Layer 8 of a small transformer language model trained on English Wikipedia (15 layers, counted from 0, width 96).
A neuron's activation on a vector x is squared ReLU(weights . x), where the dot is the dot product.

Input weights of the MLP neurons that the questions are about. A number n stands for n times 0.0024.
n4: 36 -98 214 108 -167 182 -21 -40 125 182 -95 224 -215 -212 74 -209 -97 126 106 48 121 -81 -183 329 -143 -45 104 -22 153 98 -43 -151 158 183 -61 -18 248 154 -139 -194 164 0 39 -104 140 -113 109 -152 193 113 35 -89 -102 223 -135 99 200 78 -90 -98 -92 -52 279 -196 137 149 59 48 113 58 -153 97 143 -65 65 233 31 45 -154 -88 -325 -103 149 -166 4 -222 156 -145 -4 222 75 -42 -85 80 102 -117
n12: -34 253 24 194 75 50 113 -148 190 -72 -39 130 -44 -119 -66 279 -123 104 34 115 -163 -4 -158 91 -116 -70 -20 -242 12 -92 259 15 -220 -178 135 37 85 -100 156 427 4 -103 -134 0 117 -45 161 8 -278 185 -25 76 64 0 97 34 59 81 -112 165 213 85 245 -54 118 8 22 -119 145 64 92 -24 -217 78 65 -42 117 182 -20 -219 0 -158 76 11 8 -368 123 16 113 64 -191 121 -49 4 -4 -34
n51: -139 4 -34 -228 -112 -102 -139 67 -248 150 -3 165 22 -180 141 -209 134 43 98 99 28 -270 169 47 187 43 95 131 -73 4 57 -72 -172 -40 105 151 -11 202 -180 70 31 -28 0 221 -80 52 38 -51 136 65 19 36 79 -173 152 222 70 145 69 56 -8 192 -134 114 15 -110 52 176 -201 147 66 134 -96 146 43 71 98 173 -22 111 -199 -231 132 -77 242 98 65 -92 0 -107 -63 109 143 -130 91 -20
n55: -226 -83 -223 13 211 42 62 17 -96 137 -79 143 -277 -104 -277 65 -18 132 171 261 8 -89 113 146 136 30 -272 108 -99 378 -325 -221 65 82 -17 260 -97 32 122 281 139 -46 -29 -171 0 11 41 42 59 27 -50 14 137 -40 -17 149 182 298 21 -93 472 39 26 239 0 264 69 144 141 5 5 -128 31 177 59 -264 60 -166 39 -192 4 -4 80 -74 108 -135 -41 -86 136 17 8 4 40 92 -9 -309
n58: 17 60 35 90 111 265 -92 112 -168 70 0 118 152 40 -63 108 -91 151 -46 -178 69 246 -26 -81 -143 -38 154 -14 -243 86 -110 89 -154 -211 -248 -194 84 -122 242 119 129 112 61 40 72 -325 139 -221 14 9 54 -101 -118 16 389 -55 103 21 -283 -228 145 -97 -89 359 -99 -4 57 18 243 291 -72 -148 -27 -152 -188 178 23 -67 -146 -48 107 71 166 -131 0 67 -4 81 -78 -39 -41 26 -344 -30 -229 -134
n75: -207 -106 -8 82 -20 -35 59 79 -12 142 34 -27 71 -339 -85 -69 137 89 74 -128 -77 422 177 -56 -89 73 -135 -293 -33 469 -51 0 -185 33 48 87 76 113 -214 92 -137 -179 -16 -85 -106 25 34 13 -56 -116 -137 -4 113 -46 -93 80 144 12 -36 -34 -91 19 -146 94 -70 45 54 218 -112 222 -37 -113 163 -64 204 -8 -66 24 -50 365 -148 -110 -163 20 -29 82 103 8 35 195 59 235 -422 -158 207 -40
n82: 33 -66 -170 -135 -230 -224 49 10 -62 7 -191 -147 80 122 14 67 118 13 -99 115 68 -85 45 22 -17 -81 -48 -37 -103 -50 -35 -149 -7 -193 101 58 -74 -94 258 7 61 100 -78 -57 14 -133 94 92 54 233 104 55 95 -70 3 -15 -28 244 -24 53 178 -192 187 20 -17 -48 -237 -54 202 126 -369 129 6 68 -30 -20 11 -17 55 -188 -220 -92 -190 -89 -62 0 -18 -106 128 104 -62 35 -71 -174 32 -33
n98: 249 227 -264 -45 101 56 42 -94 246 137 -93 260 54 -208 153 129 -8 -168 122 38 100 18 -41 -77 56 -116 -337 79 20 164 -46 -36 -110 -225 48 193 -44 30 81 -108 -72 -296 -15 -152 -20 50 60 22 -47 -21 157 -197 -179 230 -20 44 143 -16 -201 -167 -86 29 -20 168 -286 -171 81 -191 -231 88 23 253 74 21 -75 24 -134 28 205 243 -57 117 -217 -31 49 -9 -76 -20 222 86 -194 25 -54 -99 59 -31
n104: -151 167 -176 86 57 20 99 154 -157 -64 -41 90 242 31 -73 97 -34 -22 -8 77 -11 -100 328 263 164 157 -133 185 -4 8 -142 84 126 4 -95 -215 44 -118 -39 83 39 -36 -63 139 -15 82 -12 16 -212 128 31 172 -129 86 121 -92 -15 69 124 183 -51 -23 -70 77 11 -115 -151 12 8 152 -66 -162 -255 -113 -25 302 -126 -66 -52 86 -223 19 -58 170 -200 112 -58 -182 -160 157 -81 235 -76 98 -80 24
n106: -29 207 -82 -23 -11 262 -139 -29 -8 0 55 46 -23 -252 -75 21 -161 133 -282 307 11 49 23 -64 -215 4 -30 69 64 161 -308 -78 -234 -45 52 60 52 -28 -32 113 -102 187 29 8 -93 -103 -135 236 56 154 94 33 170 -24 52 204 72 -15 -48 85 -4 -3 -202 56 -102 72 57 20 -4 -57 -80 -119 -31 32 184 -157 109 249 -197 -168 76 82 -143 -14 -87 -17 71 -313 -112 187 -32 -31 303 203 97 -53
n122: 238 -13 -154 -180 48 120 -72 -285 -101 149 295 165 106 -230 168 81 21 16 -222 78 133 -36 171 -31 -302 -8 -12 45 -145 -135 -326 -25 320 -25 -176 96 28 -18 -74 -75 0 -48 8 -4 210 44 196 45 -4 135 130 45 -34 -31 -49 -90 -142 98 21 -170 -13 308 29 62 108 -100 -71 13 -166 -13 -70 -17 113 192 -117 32 -142 25 347 -299 -217 -150 -262 -79 -33 19 195 -95 -16 -55 20 47 30 -72 4 162
n162: -135 -170 -207 -230 -45 58 -190 -22 -70 265 102 183 51 -53 15 -98 188 -30 169 109 84 155 -369 20 -118 -76 -39 17 -123 91 152 -15 78 -78 110 94 -53 -29 -101 124 69 -135 -22 97 19 -31 134 54 33 117 202 113 -40 -75 -69 -79 85 107 -84 91 -16 112 96 116 -70 -81 55 218 45 -54 -13 24 112 -12 -94 161 -297 99 -171 298 -74 -252 0 -240 221 134 -73 -104 137 325 -147 -16 -155 -98 -108 -130
n170: -45 -141 103 -77 -78 -243 -110 52 -213 -4 -130 381 -129 -93 110 0 47 23 -160 -265 -127 -17 -108 -65 76 -121 -131 42 -161 237 -143 8 15 159 -242 -28 64 -167 76 -12 -24 116 -77 80 141 -98 129 -158 16 -8 64 83 31 -189 -110 129 73 125 76 134 -61 -153 76 -120 182 50 -102 -32 -49 -104 203 196 -167 105 297 -52 -4 -98 213 55 -178 12 172 151 162 159 185 31 -33 144 48 79 -32 -12 -281 79
n172: -157 -236 -79 99 129 72 74 152 -14 -220 70 163 55 122 -18 84 -205 106 -96 75 59 -126 217 119 274 -27 -170 -83 210 60 120 137 -130 -72 -18 213 -97 -114 240 120 -178 -109 -239 341 0 -103 -108 116 0 -136 -103 -48 14 83 173 -44 -14 -53 -160 253 272 41 -142 264 307 -31 68 -127 -57 -73 -232 183 -179 -122 92 39 53 163 249 214 -113 -134 179 77 -261 -401 136 -72 -47 41 103 74 -125 256 236 -224
n179: 35 4 -254 -262 70 178 -178 193 33 -130 -102 44 -48 -45 57 58 -18 -71 -166 238 -181 27 58 -23 78 -139 0 126 116 57 142 -104 -192 -142 7 -8 4 -272 -193 -120 -15 -42 -114 -268 -72 -6 -179 -82 -188 8 -140 78 22 -67 100 4 -233 -161 97 78 4 -219 -248 42 80 0 -21 -117 122 55 -45 151 -20 -182 -117 -98 70 32 77 66 95 67 -56 208 33 8 -49 -232 104 77 200 100 37 110 -19 -4
n193: -222 4 -224 -301 45 -168 73 -8 95 -209 165 26 -36 -99 74 -110 84 -58 80 16 -82 102 -63 -63 -39 93 -193 -145 -181 0 4 155 12 -115 -31 67 151 -154 140 -13 156 -88 -41 -131 -117 111 33 123 -209 318 -152 13 56 62 183 -302 -51 -4 31 -16 184 125 -20 73 154 -225 34 -379 -95 -141 40 257 -143 112 -85 84 -181 -43 71 20 -24 -207 -31 41 205 -171 -45 -126 72 124 146 161 -16 -44 280 -38
n201: -121 -85 102 72 51 49 35 245 -27 8 35 -21 46 -265 -116 145 -96 115 109 -111 -104 -62 141 52 60 -71 -113 123 189 -301 66 -201 197 133 -60 -24 -41 -72 -79 89 0 44 291 -32 -53 204 -211 53 40 4 -63 -110 101 -21 176 20 8 49 165 -291 217 -68 -244 -83 8 -83 -204 28 104 86 13 147 21 16 -92 99 28 101 61 -88 -163 94 -232 14 -231 -215 229 79 228 -123 90 -62 35 154 31 -82
n209: 57 63 4 -49 -90 -208 189 -91 189 160 16 -96 -152 -58 3 13 74 -143 171 4 33 68 52 74 55 192 -115 -124 -80 -27 -122 209 45 -143 -24 -18 -259 -122 58 215 -11 159 -13 127 -17 -147 -15 -22 -15 135 -80 139 -89 -32 51 90 -213 -24 -148 250 -325 -135 145 68 168 188 -86 -116 22 -60 136 -127 -126 69 27 -54 -26 -144 -217 -14 143 -248 -74 -7 -35 -93 69 28 -37 -70 46 146 72 4 0 102
n215: 152 40 -119 153 -87 -260 165 -64 116 -219 -56 77 4 -138 -403 335 54 247 106 -116 179 161 25 -17 0 -20 -91 -9 -107 259 -204 -126 -17 62 -32 139 109 -196 -22 -220 -69 100 -31 -107 229 33 -35 89 -174 -164 120 -27 114 111 53 232 -174 183 -8 47 92 -37 -131 62 -4 -103 -62 -39 -22 94 -129 315 75 246 28 -52 215 239 100 -50 -211 9 -108 12 54 23 -133 280 107 -71 98 -148 -81 -71 -51 192
n217: 37 5 -13 4 -118 113 69 291 60 69 154 -112 151 -119 84 -281 356 12 54 -256 280 211 -119 -31 -246 104 -114 41 46 251 -118 50 -127 -221 246 85 99 -99 115 189 -18 16 -141 -75 -21 134 -98 -23 255 58 22 -18 30 24 63 443 102 -225 -54 -17 54 -34 50 19 13 64 -48 -309 -18 27 -66 -22 0 -93 322 -156 45 -12 -77 -60 -123 48 -78 -40 80 -90 -88 436 -20 -86 40 108 -118 56 192 55
n255: 8 -95 -113 55 85 194 78 98 158 52 73 112 -30 -168 92 -142 21 133 303 -110 -12 339 -81 0 37 121 139 18 114 152 157 113 -102 -128 96 259 195 -13 44 -104 137 -90 -76 13 -25 -86 62 -119 -300 -173 88 -155 156 290 313 -187 -89 -167 -159 91 49 42 -109 -287 208 -68 120 141 -40 169 -114 -69 -61 160 144 189 -90 187 -268 -81 -98 -79 -37 -206 13 160 18 -38 -182 -257 -101 191 -91 185 -4 -252
n262: 232 -295 0 -36 -75 21 -36 -87 -51 -104 -125 -9 -252 8 81 -143 -111 8 50 -74 -360 183 35 270 39 19 -82 102 117 273 -275 -12 43 51 -263 -17 -181 108 -111 4 -204 -31 -89 233 82 -66 -177 85 112 49 -12 -68 -153 -11 248 34 -142 43 -120 48 292 -110 -66 5 24 118 100 61 -74 -68 176 60 -114 165 57 76 -151 50 -118 107 95 182 -27 -143 59 92 143 -208 -41 194 82 0 -113 -120 -28 276
n279: 34 260 31 78 158 264 -204 -84 -100 -164 -158 381 -97 -86 81 97 145 4 42 149 -278 417 -143 69 89 124 39 38 -43 180 -49 115 13 165 -170 -407 -178 -50 -226 60 -63 8 -49 -248 9 -134 73 -103 -174 118 -14 -285 84 -52 51 -42 -113 -38 -231 13 179 -51 -219 179 109 -39 74 -140 -5 108 -112 75 -106 -127 118 210 60 141 -74 -171 -256 161 122 17 -9 53 59 -39 133 140 251 191 98 -35 -192 -80
n284: 35 -75 121 -152 -41 16 -59 146 -170 133 0 -110 80 19 -77 0 -37 80 48 126 142 49 -73 -19 -12 -24 -42 278 -93 213 -22 -74 -54 -64 172 0 -124 26 -73 -158 0 -82 23 0 -117 -184 29 29 118 -76 239 85 133 129 -6 -52 -24 -51 33 43 118 106 144 -146 -97 60 94 -123 60 -95 -3 -55 0 -44 29 219 -87 128 3 -70 -39 50 23 -12 24 114 38 196 -231 -85 -198 -90 -118 80 53 -29
n305: -54 83 119 22 -16 206 175 -41 311 118 164 297 113 -268 -114 80 -156 -164 14 -290 -206 -213 21 -45 173 13 -197 -181 -68 225 -9 -177 -90 112 0 14 8 -104 -49 -187 -236 -46 73 -22 -81 -38 -9 -355 145 67 27 60 109 28 13 106 9 38 -34 -149 -104 23 -17 167 -21 -184 -93 40 -149 -19 0 -57 136 170 -150 8 -351 215 202 208 159 -177 200 -86 21 406 272 0 111 -138 20 259 9 -17 97 134
n309: 8 -209 -185 -72 -168 60 0 -127 116 195 134 4 8 -29 -157 -4 331 -90 34 -137 60 -203 -84 194 -184 -71 32 -129 12 -89 -62 216 20 -352 82 34 66 84 108 449 203 70 11 17 -39 -98 -63 4 -34 -54 -162 77 -33 -11 0 43 279 -204 192 245 55 29 24 -92 44 -60 -87 154 -42 146 67 24 -4 -196 210 -62 -250 82 232 -338 -60 -78 116 42 -40 31 133 -28 11 201 23 20 -4 -117 53 103
n318: -412 -70 29 4 8 -187 50 193 -119 13 4 40 129 -183 157 -152 -45 140 -4 9 247 84 45 155 -180 129 -155 40 12 55 -21 52 159 -12 24 60 -12 -30 -286 9 174 -321 -116 -72 -121 -32 116 31 168 166 119 -171 -54 -291 68 -9 98 28 72 -121 -108 -111 170 300 -307 -135 0 85 -34 -115 -46 125 118 -17 171 -237 117 241 -74 91 4 -130 -56 -62 -65 -132 47 -220 281 -87 93 25 101 -99 21 -40
n322: -59 -218 130 -73 -183 -39 -133 -86 -242 79 104 255 0 -250 -116 27 82 -4 -82 -127 46 106 -57 -30 -100 136 85 -97 287 137 29 108 -252 110 48 -107 103 -193 -127 151 -38 -257 -96 -97 -88 -36 -115 44 -202 161 -254 -101 -37 -64 -44 114 -208 -268 -28 42 -116 -161 -48 51 -69 77 54 -13 43 334 196 -215 -184 -13 -71 -67 169 -68 -286 74 249 59 -47 -105 114 32 191 -126 -167 -123 -27 -175 146 -58 -192 -75
n331: -65 -36 235 102 146 50 82 16 -17 271 158 32 120 -335 -33 -126 -103 -99 13 -141 44 -59 -42 94 -8 50 59 -233 42 -71 -48 -46 -152 123 -54 -4 120 -94 -31 112 53 94 376 105 8 -100 -372 204 -210 88 -79 209 112 -86 17 -128 148 154 67 104 -98 84 -163 238 -110 -139 -104 -194 40 241 -146 99 -332 27 58 -25 -94 41 -51 64 -106 -96 4 -302 8 291 -66 228 -48 4 193 242 -217 -81 -117 -160
n338: -73 -145 -69 -207 0 -55 -57 -329 52 235 133 301 32 21 12 -18 -164 -23 135 70 -49 30 -155 297 -230 187 -36 -94 20 -173 -24 164 186 60 58 -125 -4 -138 79 -135 33 38 45 -177 -106 -112 -158 94 50 153 4 252 142 191 -20 214 -71 -152 -191 -77 -25 -64 -35 64 163 127 -277 70 150 -30 -133 -101 -21 241 108 100 25 19 -88 -12 99 -225 0 91 -95 362 -140 -182 -106 16 -207 8 -122 36 -20 56
n360: -382 23 -22 213 -332 92 -191 13 -17 -164 375 114 88 -190 -94 -194 -197 -230 134 -122 221 150 104 64 47 -136 160 127 -332 136 -58 -111 -117 -143 124 -37 -25 247 86 37 95 80 12 -140 116 -8 14 61 -9 86 -68 228 66 -293 154 -9 13 64 -17 271 -14 -35 137 124 -309 69 8 -90 114 -61 286 216 20 27 -101 29 32 149 -83 175 161 -58 -97 41 152 34 81 52 -95 101 82 199 -22 48 129 0
n376: 44 -184 83 32 -117 67 72 78 -208 21 41 131 57 22 -41 72 332 137 -7 -167 59 -117 98 59 86 -158 -73 38 -136 110 32 -275 -59 -284 34 107 38 -103 -102 119 -196 -27 30 -69 69 -154 -92 -79 -55 -47 -124 102 228 -45 69 -15 10 -3 -138 104 -11 38 -204 -92 277 -14 135 33 -44 -53 -199 -4 -41 -22 -112 210 -82 27 -11 -78 -98 -119 -10 -87 -147 109 11 17 -230 159 116 157 54 82 -7 234

Each question shows a token from some text and the vector x that enters the MLP there. A number n stands for n times 0.011.

"el": -90 9 47 65 6 -25 -2 -80 7 -76 47 -327 26 18 53 111 -67 39 -17 174 -6 -25 -273 161 -98 56 44 74 -159 -50 -21 -83 -4 -18 14 106 -49 66 -57 -176 -119 -61 109 1 -90 29 124 33 74 61 22 14 -10 46 -64 -42 -149 -37 99 -72 3 -38 3 -9 -75 -31 14 20 -151 -166 -56 -200 87 -60 95 163 49 59 118 -16 38 -51 -26 92 148 -5 35 96 119 59 174 -67 76 -79 -72 16
The most active neuron and its activation: n284, at about 18

" |": -7 110 42 -14 29 92 14 -86 85 -34 49 -22 -60 191 11 -65 83 63 -204 -35 -9 -2 -179 -13 -39 -135 65 54 104 -56 55 -65 52 139 78 60 89 -27 52 6 -56 -50 -4 -74 102 333 187 125 -127 -170 -109 -116 -70 49 15 36 38 96 25 3 131 -57 -118 -136 3 -14 -90 -17 -82 77 39 -87 98 81 -14 -63 139 -54 33 21 201 -53 -46 21 -104 -21 -121 -47 33 -86 30 41 -22 3 -4 -209
Which of these neurons fires most? n12

"bi": -10 106 142 78 87 40 199 -188 -83 -97 -49 -408 -13 66 25 -10 199 -185 -109 102 -169 23 10 -19 2 -59 155 61 -18 12 64 78 5 -70 -51 30 -27 41 56 -143 -3 -71 89 -58 20 -60 89 54 -6 -70 -28 -81 54 -22 103 -52 8 87 33 1 -36 2 -115 69 -178 81 72 -24 -62 -57 -22 -103 89 -90 57 0 21 1 -43 -28 -30 24 22 -115 72 155 -129 51 -47 118 12 58 40 -23 53 -139
Which three neurons fire most, strongest first? n279, n331, n58

"2": -35 35 118 10 69 9 -32 -87 -116 -90 29 35 -119 166 123 -124 275 -79 -214 183 -122 -38 -30 -51 104 -65 103 23 62 -167 21 29 -32 135 110 60 77 14 40 -216 -35 -75 -30 -83 -34 -13 136 8 26 -145 16 -77 135 40 -8 90 41 95 64 29 -85 105 -19 -128 52 -72 26 114 54 55 110 -119 53 3 -77 19 94 -94 19 -16 242 16 7 100 127 -1 -32 53 -40 103 18 41 -34 -59 38 -86
Which two neurons fire most, strongest first? n51, n179

".": -85 90 46 78 43 -4 139 -5 -43 -77 22 -356 136 165 54 -37 -5 -105 -95 25 63 10 -12 86 33 -133 -63 104 24 -62 32 -1 -25 142 25 -159 -52 127 -34 97 23 -61 15 16 -87 -22 10 -13 29 -144 61 -8 39 -5 -95 -169 -45 39 58 58 119 -40 -146 -30 -48 -68 146 -45 -110 -61 -164 -208 168 -182 135 60 68 28 0 6 121 27 -26 83 -51 145 41 17 -69 46 54 -96 10 29 56 -116
Which of these neurons fires most? n284

"\"": -7 97 104 14 32 -34 268 -90 136 34 6 -49 46 129 -47 -16 21 -36 -158 92 -77 -162 -132 18 -49 -96 44 76 42 -159 161 21 91 45 -74 -31 -111 116 -43 -70 33 93 -104 6 -118 181 -11 -101 -26 -64 -113 175 143 22 101 97 -2 -58 -2 2 -107 19 -71 -116 -27 34 23 35 -114 -48 208 -68 227 -44 9 105 32 6 35 -72 79 58 -68 -26 18 10 -120 -78 -59 74 -46 63 57 -114 -52 -179
Which of these neurons fires most? n338

",": 5 -25 -23 -28 127 -4 128 -110 62 23 35 -8 39 75 -16 -127 111 -144 -46 110 -16 81 -41 9 9 -119 143 94 -26 -79 82 -65 5 26 -57 -167 -25 31 45 -29 47 -47 -65 -55 -5 301 170 28 147 -199 -24 54 -21 -87 -4 41 53 -38 -25 -8 5 20 -148 -11 -189 -45 13 -72 -218 95 -85 -86 63 -13 26 3 113 -78 71 -72 195 80 129 -28 -114 21 -8 5 -29 279 36 95 -44 11 -7 -127
Which two neurons fire most, strongest first? n279, n98

" ": -54 -102 117 43 60 167 28 -39 -87 65 28 -39 131 149 148 -38 71 -126 -92 121 -83 -134 -134 -31 22 -48 75 2 64 60 22 -22 -40 -39 61 22 -15 -84 -25 -61 23 3 -71 4 110 -11 65 66 32 -193 -77 -42 25 45 -248 -61 -69 -11 -70 -130 -46 49 -166 -154 -203 -59 37 143 -179 -24 77 -41 136 11 -21 140 34 -242 -189 30 52 -59 62 69 153 -9 -104 43 43 42 14 -8 81 33 -21 -55
Which of these neurons fires most? n162

"1": -101 109 -14 -40 -78 24 38 -214 -58 -73 17 -175 -26 229 38 -81 203 -82 -111 89 -82 -48 -148 67 38 -5 57 -132 62 -283 -40 62 155 141 45 -105 1 -93 145 -89 -4 -7 -31 -10 -65 57 107 46 -33 4 -1 99 -45 -80 18 37 52 -24 49 29 -60 8 -30 -68 128 -61 58 199 -36 9 64 -41 9 -116 -58 163 77 -22 23 -58 178 33 39 -7 123 -8 -82 77 -8 51 -96 146 -19 -68 -15 -148
Which of these neurons fires most? n338

"ien": -86 78 98 -80 138 68 204 -139 -42 -3 148 -344 -90 56 67 -68 72 -91 18 -105 -17 87 -109 -9 24 -59 155 154 -40 112 13 -19 28 45 -50 -20 96 -2 92 -25 -126 -31 -56 -94 -26 69 -50 186 -28 -65 2 44 -26 -136 -24 41 87 67 104 65 62 -2 -111 80 -3 -17 13 10 -177 -127 -86 -84 163 -72 -31 12 102 53 -26 79 90 66 78 -23 -17 80 -59 26 -132 81 21 111 2 -101 21 -201
The most active neuron and its activation: n75, at about 16

" the": 68 9 34 -50 -127 18 280 9 -69 106 138 -6 2 107 21 -113 190 20 -153 -25 18 1 -178 -35 -86 -72 170 -51 77 -18 43 -6 -22 76 -84 57 47 -20 27 -108 -112 -65 -85 -76 -132 262 8 25 -83 -63 111 -64 -11 -57 -16 40 -5 94 -45 47 74 241 -73 -148 -43 -23 50 -5 -170 13 -46 -54 125 -76 -67 -50 49 -63 40 6 124 20 -11 92 -132 68 -13 -24 109 -51 145 102 -46 -107 -119 -66
Which three neurons fire most, strongest first? n122, n217, n75

" Conservative": -167 30 -92 -26 37 34 165 -94 -42 70 129 -71 -118 169 -92 -130 36 49 -147 -41 -21 -148 -66 -1 98 -84 50 127 -45 -96 87 118 154 29 12 57 125 72 71 -64 3 101 -4 -15 37 -17 16 61 -116 -143 6 43 -136 -28 -39 123 44 31 67 -6 -90 78 -250 -174 130 11 130 32 -173 -96 -42 -70 98 37 -98 46 -4 -175 -59 43 145 -6 88 76 -40 -43 -6 55 -107 18 63 -37 -135 -65 -112 -81
The most active neuron and its activation: n376, at about 4.4

"rush": -132 64 141 -58 -83 100 41 -45 43 -13 -30 -330 -114 62 -36 -96 38 -15 -115 5 42 18 -70 -80 -38 -17 74 269 -98 -32 -5 -95 -12 -36 86 -61 -26 -164 78 -159 -57 69 84 -34 -106 56 42 52 29 -51 65 -135 145 -152 -8 15 -101 -71 43 59 -135 -115 -34 -76 -56 42 55 -46 171 -80 -1 -59 123 -103 -25 19 145 3 -18 -41 159 99 -64 5 23 47 -132 32 -185 53 52 53 117 -79 24 -55
Which of these neurons fires most? n284

"ise": 25 128 144 32 70 50 201 -99 45 -44 -43 -311 -128 109 68 -137 98 -205 -80 -48 55 45 -66 -66 119 57 44 101 -28 -1 -67 80 95 -29 -17 -72 23 15 87 -41 -81 -95 25 57 -68 20 53 100 -44 -102 77 74 70 -87 69 -56 85 -48 -67 -38 14 -63 -125 -72 54 55 -4 -104 -14 -82 86 -58 30 -74 -145 -2 111 -80 -15 -29 192 66 105 195 53 170 -129 21 -48 49 48 -153 -1 -100 -25 -138
Which two neurons fire most, strongest first? n209, n284

"\n": -5 -43 117 41 -35 -11 90 -139 -60 80 56 12 -5 212 36 -224 156 -25 -157 -21 56 4 -30 -32 -118 -67 60 48 51 25 111 -82 115 78 -155 -102 140 66 74 -56 73 -25 -3 55 88 -47 63 62 -92 -152 -174 17 -161 -96 22 -14 117 4 -2 59 8 -157 -12 -199 -11 -78 36 64 -210 18 41 -43 80 142 -20 -4 127 -84 70 2 201 74 41 -40 -41 2 -93 -72 100 183 24 9 39 42 -130 -14
Which three neurons fire most, strongest first? n170, n309, n4

" The": 58 -5 48 53 -44 77 117 4 -46 88 107 61 64 210 2 -136 154 -19 -88 -15 69 65 -124 22 -57 -176 40 110 54 -76 41 92 71 25 -150 2 125 88 64 -89 -61 68 68 8 -61 364 87 131 -85 -78 22 -47 -103 18 -79 88 -105 84 -6 9 60 228 -75 -64 -12 -31 61 -3 -279 79 -30 -66 77 -30 -53 -61 25 -87 7 -93 86 -62 -48 26 -86 45 -69 33 42 -68 79 39 11 -78 -24 -104
Which two neurons fire most, strongest first? n122, n217

"cu": 30 95 217 190 163 136 -21 27 2 -153 44 -149 -162 -66 -46 -78 100 85 -74 -2 -66 -66 48 -143 -52 -1 209 10 -52 12 54 -41 55 106 -4 138 26 -10 85 -78 -8 75 -79 -29 -78 144 38 84 -18 -23 -137 21 79 -19 71 67 138 -1 64 63 57 8 11 88 -76 -131 -40 117 -100 -145 -54 -1 -48 -67 -93 -21 88 158 54 -72 44 1 -122 184 -107 -85 -169 -55 44 125 -23 135 31 -96 -111 18
Which of these neurons fires most? n106

" That": -169 108 -36 0 28 38 73 25 -65 -50 40 -253 2 103 -99 -142 151 -168 -189 76 160 15 -89 -23 -39 -57 62 144 -11 -100 16 -14 -112 -26 -11 19 17 -35 130 -30 -32 -32 -162 -55 -80 118 -80 169 -8 9 117 67 -31 -17 109 55 -69 -22 35 -54 29 65 3 -194 25 -43 69 -8 -45 -137 -2 66 -51 -84 -7 -23 141 40 148 27 119 -60 58 118 29 -4 -64 272 5 5 -49 99 -60 -194 -58 -26
Which of these neurons fires most? n217

" Re": 37 24 31 10 62 -32 73 -77 -114 -1 74 -220 -63 18 -56 -244 115 4 -140 5 127 -46 75 47 8 -67 158 93 86 -162 -40 -57 101 -36 47 4 153 -157 52 -10 78 1 96 76 -60 16 122 78 -99 -44 -116 47 -36 -153 20 88 -66 -35 43 21 44 -48 -142 -24 -143 17 -43 71 -243 108 -66 -143 -62 31 -44 -17 141 -67 37 100 133 -84 130 -97 -95 3 30 -78 -104 28 37 17 11 -120 -93 -177
Which two neurons fire most, strongest first? n322, n331

"-": 11 -5 75 138 74 37 8 -158 70 -2 20 -79 46 183 13 -57 20 4 -127 76 -124 -32 -123 52 -123 -92 12 -15 25 -20 5 5 99 58 184 -107 109 59 -47 -23 -26 -31 52 -125 51 330 28 -27 -16 -210 16 47 -71 -24 -50 -27 -65 207 -8 26 31 -75 -83 -137 -124 -30 79 -69 -126 2 0 43 84 71 -17 -226 144 -30 69 -20 103 24 -38 42 -29 60 -125 49 153 -29 27 137 40 -64 -94 -168
Which of these neurons fires most? n215

"4": -82 -121 155 -35 12 -16 30 -152 -50 -44 68 12 -115 69 -17 -177 193 -104 -21 -3 -90 -89 -187 76 70 -20 176 103 -54 -96 -76 -45 -31 129 -59 -89 115 104 16 -112 -85 -35 -187 -53 -2 -139 143 4 17 -69 55 86 35 -130 -156 -20 95 33 -29 48 -39 85 -78 -157 -69 -74 150 -86 18 -17 43 -184 124 -49 -73 73 160 -57 -99 121 -33 78 77 118 2 53 14 -3 -20 173 42 29 -35 -45 31 -54
The most active neuron and its activation: n4, at about 37

"ial": 87 31 45 0 -40 18 212 -55 -32 -55 36 -190 -107 192 -23 14 0 -103 -71 24 -112 -88 -101 -99 24 14 96 73 79 9 186 41 133 20 -74 -36 28 -47 42 57 13 -55 -32 21 9 148 31 130 -20 -48 -34 -102 -11 122 -36 26 -53 -106 95 77 40 132 -39 -209 25 -163 95 12 -23 -18 16 7 29 -1 27 -53 126 -113 -17 154 138 -31 -132 307 -146 -43 -72 159 -4 -18 60 42 -104 -108 -81 -109
Which of these neurons fires most? n172

" Labour": -140 83 -35 -32 -13 41 62 -66 28 -30 15 -133 -126 167 -42 -139 28 -26 -257 -99 13 -60 -54 73 82 -63 8 128 -60 -102 135 70 140 23 -16 76 145 7 136 -6 -35 24 -75 -41 66 52 27 32 -123 -106 -52 17 -109 -88 -84 69 118 -2 147 0 -32 53 -243 -157 23 28 112 36 -106 -106 1 -8 109 -36 -129 -9 47 -171 -22 -22 154 -46 -13 86 -115 54 -102 114 -125 -3 60 -60 -90 -140 -80 -136
Which of these neurons fires most? n309

":": -116 -118 111 93 161 4 -2 -52 26 41 41 -65 -3 150 150 -89 88 -115 -110 42 -46 -23 -61 47 -5 -136 57 22 1 -43 -46 -124 73 64 82 1 -12 37 9 -24 50 79 -90 -26 165 147 95 29 193 -181 39 31 -2 10 -5 -44 -15 113 -43 -67 -40 153 -155 -196 -103 114 119 69 36 -33 40 -188 59 71 95 -153 150 -98 -90 -73 46 144 46 141 66 47 -91 -92 -33 164 13 -71 58 69 -125 32
Which of these neurons fires most? n55

" Hol": 69 -35 67 -79 45 -26 63 -169 -48 112 -91 -319 -82 69 24 -39 24 -59 -153 -90 -67 50 -162 -20 -7 -86 170 60 -63 -201 40 98 -42 -53 -25 82 108 44 109 -49 97 -16 70 -34 7 -35 81 -14 -111 32 -15 -28 -5 119 -21 62 14 -67 193 -18 -39 -109 -145 10 -93 -12 8 50 -100 -3 -126 -117 -1 85 -50 -119 54 -112 19 32 -54 68 28 149 43 50 -79 -95 12 191 70 -27 31 -231 -29 -162
The most active neuron and its activation: n309, at about 14

"|": 81 16 113 69 -92 126 46 -219 59 104 93 32 34 96 21 -100 -100 32 -81 15 -102 60 -124 88 -80 -20 34 2 60 26 46 -82 28 -31 85 157 -13 129 114 28 -156 -116 105 -98 -39 48 116 114 -49 -122 11 36 -189 10 4 50 -48 190 121 -82 22 45 -11 -279 -29 -73 -6 9 -38 -12 62 -47 3 91 -65 -149 111 -134 43 41 178 -15 -4 60 -7 100 -150 12 80 68 36 96 -53 -18 -181 -126
The most active neuron and its activation: n98, at about 7.5

" twin": -57 29 106 -79 42 1 140 29 -20 114 112 -165 -123 164 -17 -29 153 71 -58 56 -18 -36 -72 134 22 -156 -41 125 48 -1 -14 41 47 41 -142 -35 54 46 3 -144 -172 94 -88 -38 -2 167 -3 -167 -65 -144 6 -25 -18 -1 -140 119 -100 113 -15 -19 -195 46 -4 -5 -242 -70 115 -24 -156 -19 -6 -16 78 8 -35 -164 26 4 -117 122 28 57 53 47 26 -18 37 -106 -102 5 139 93 127 -72 -99 -112
Which of these neurons fires most? n318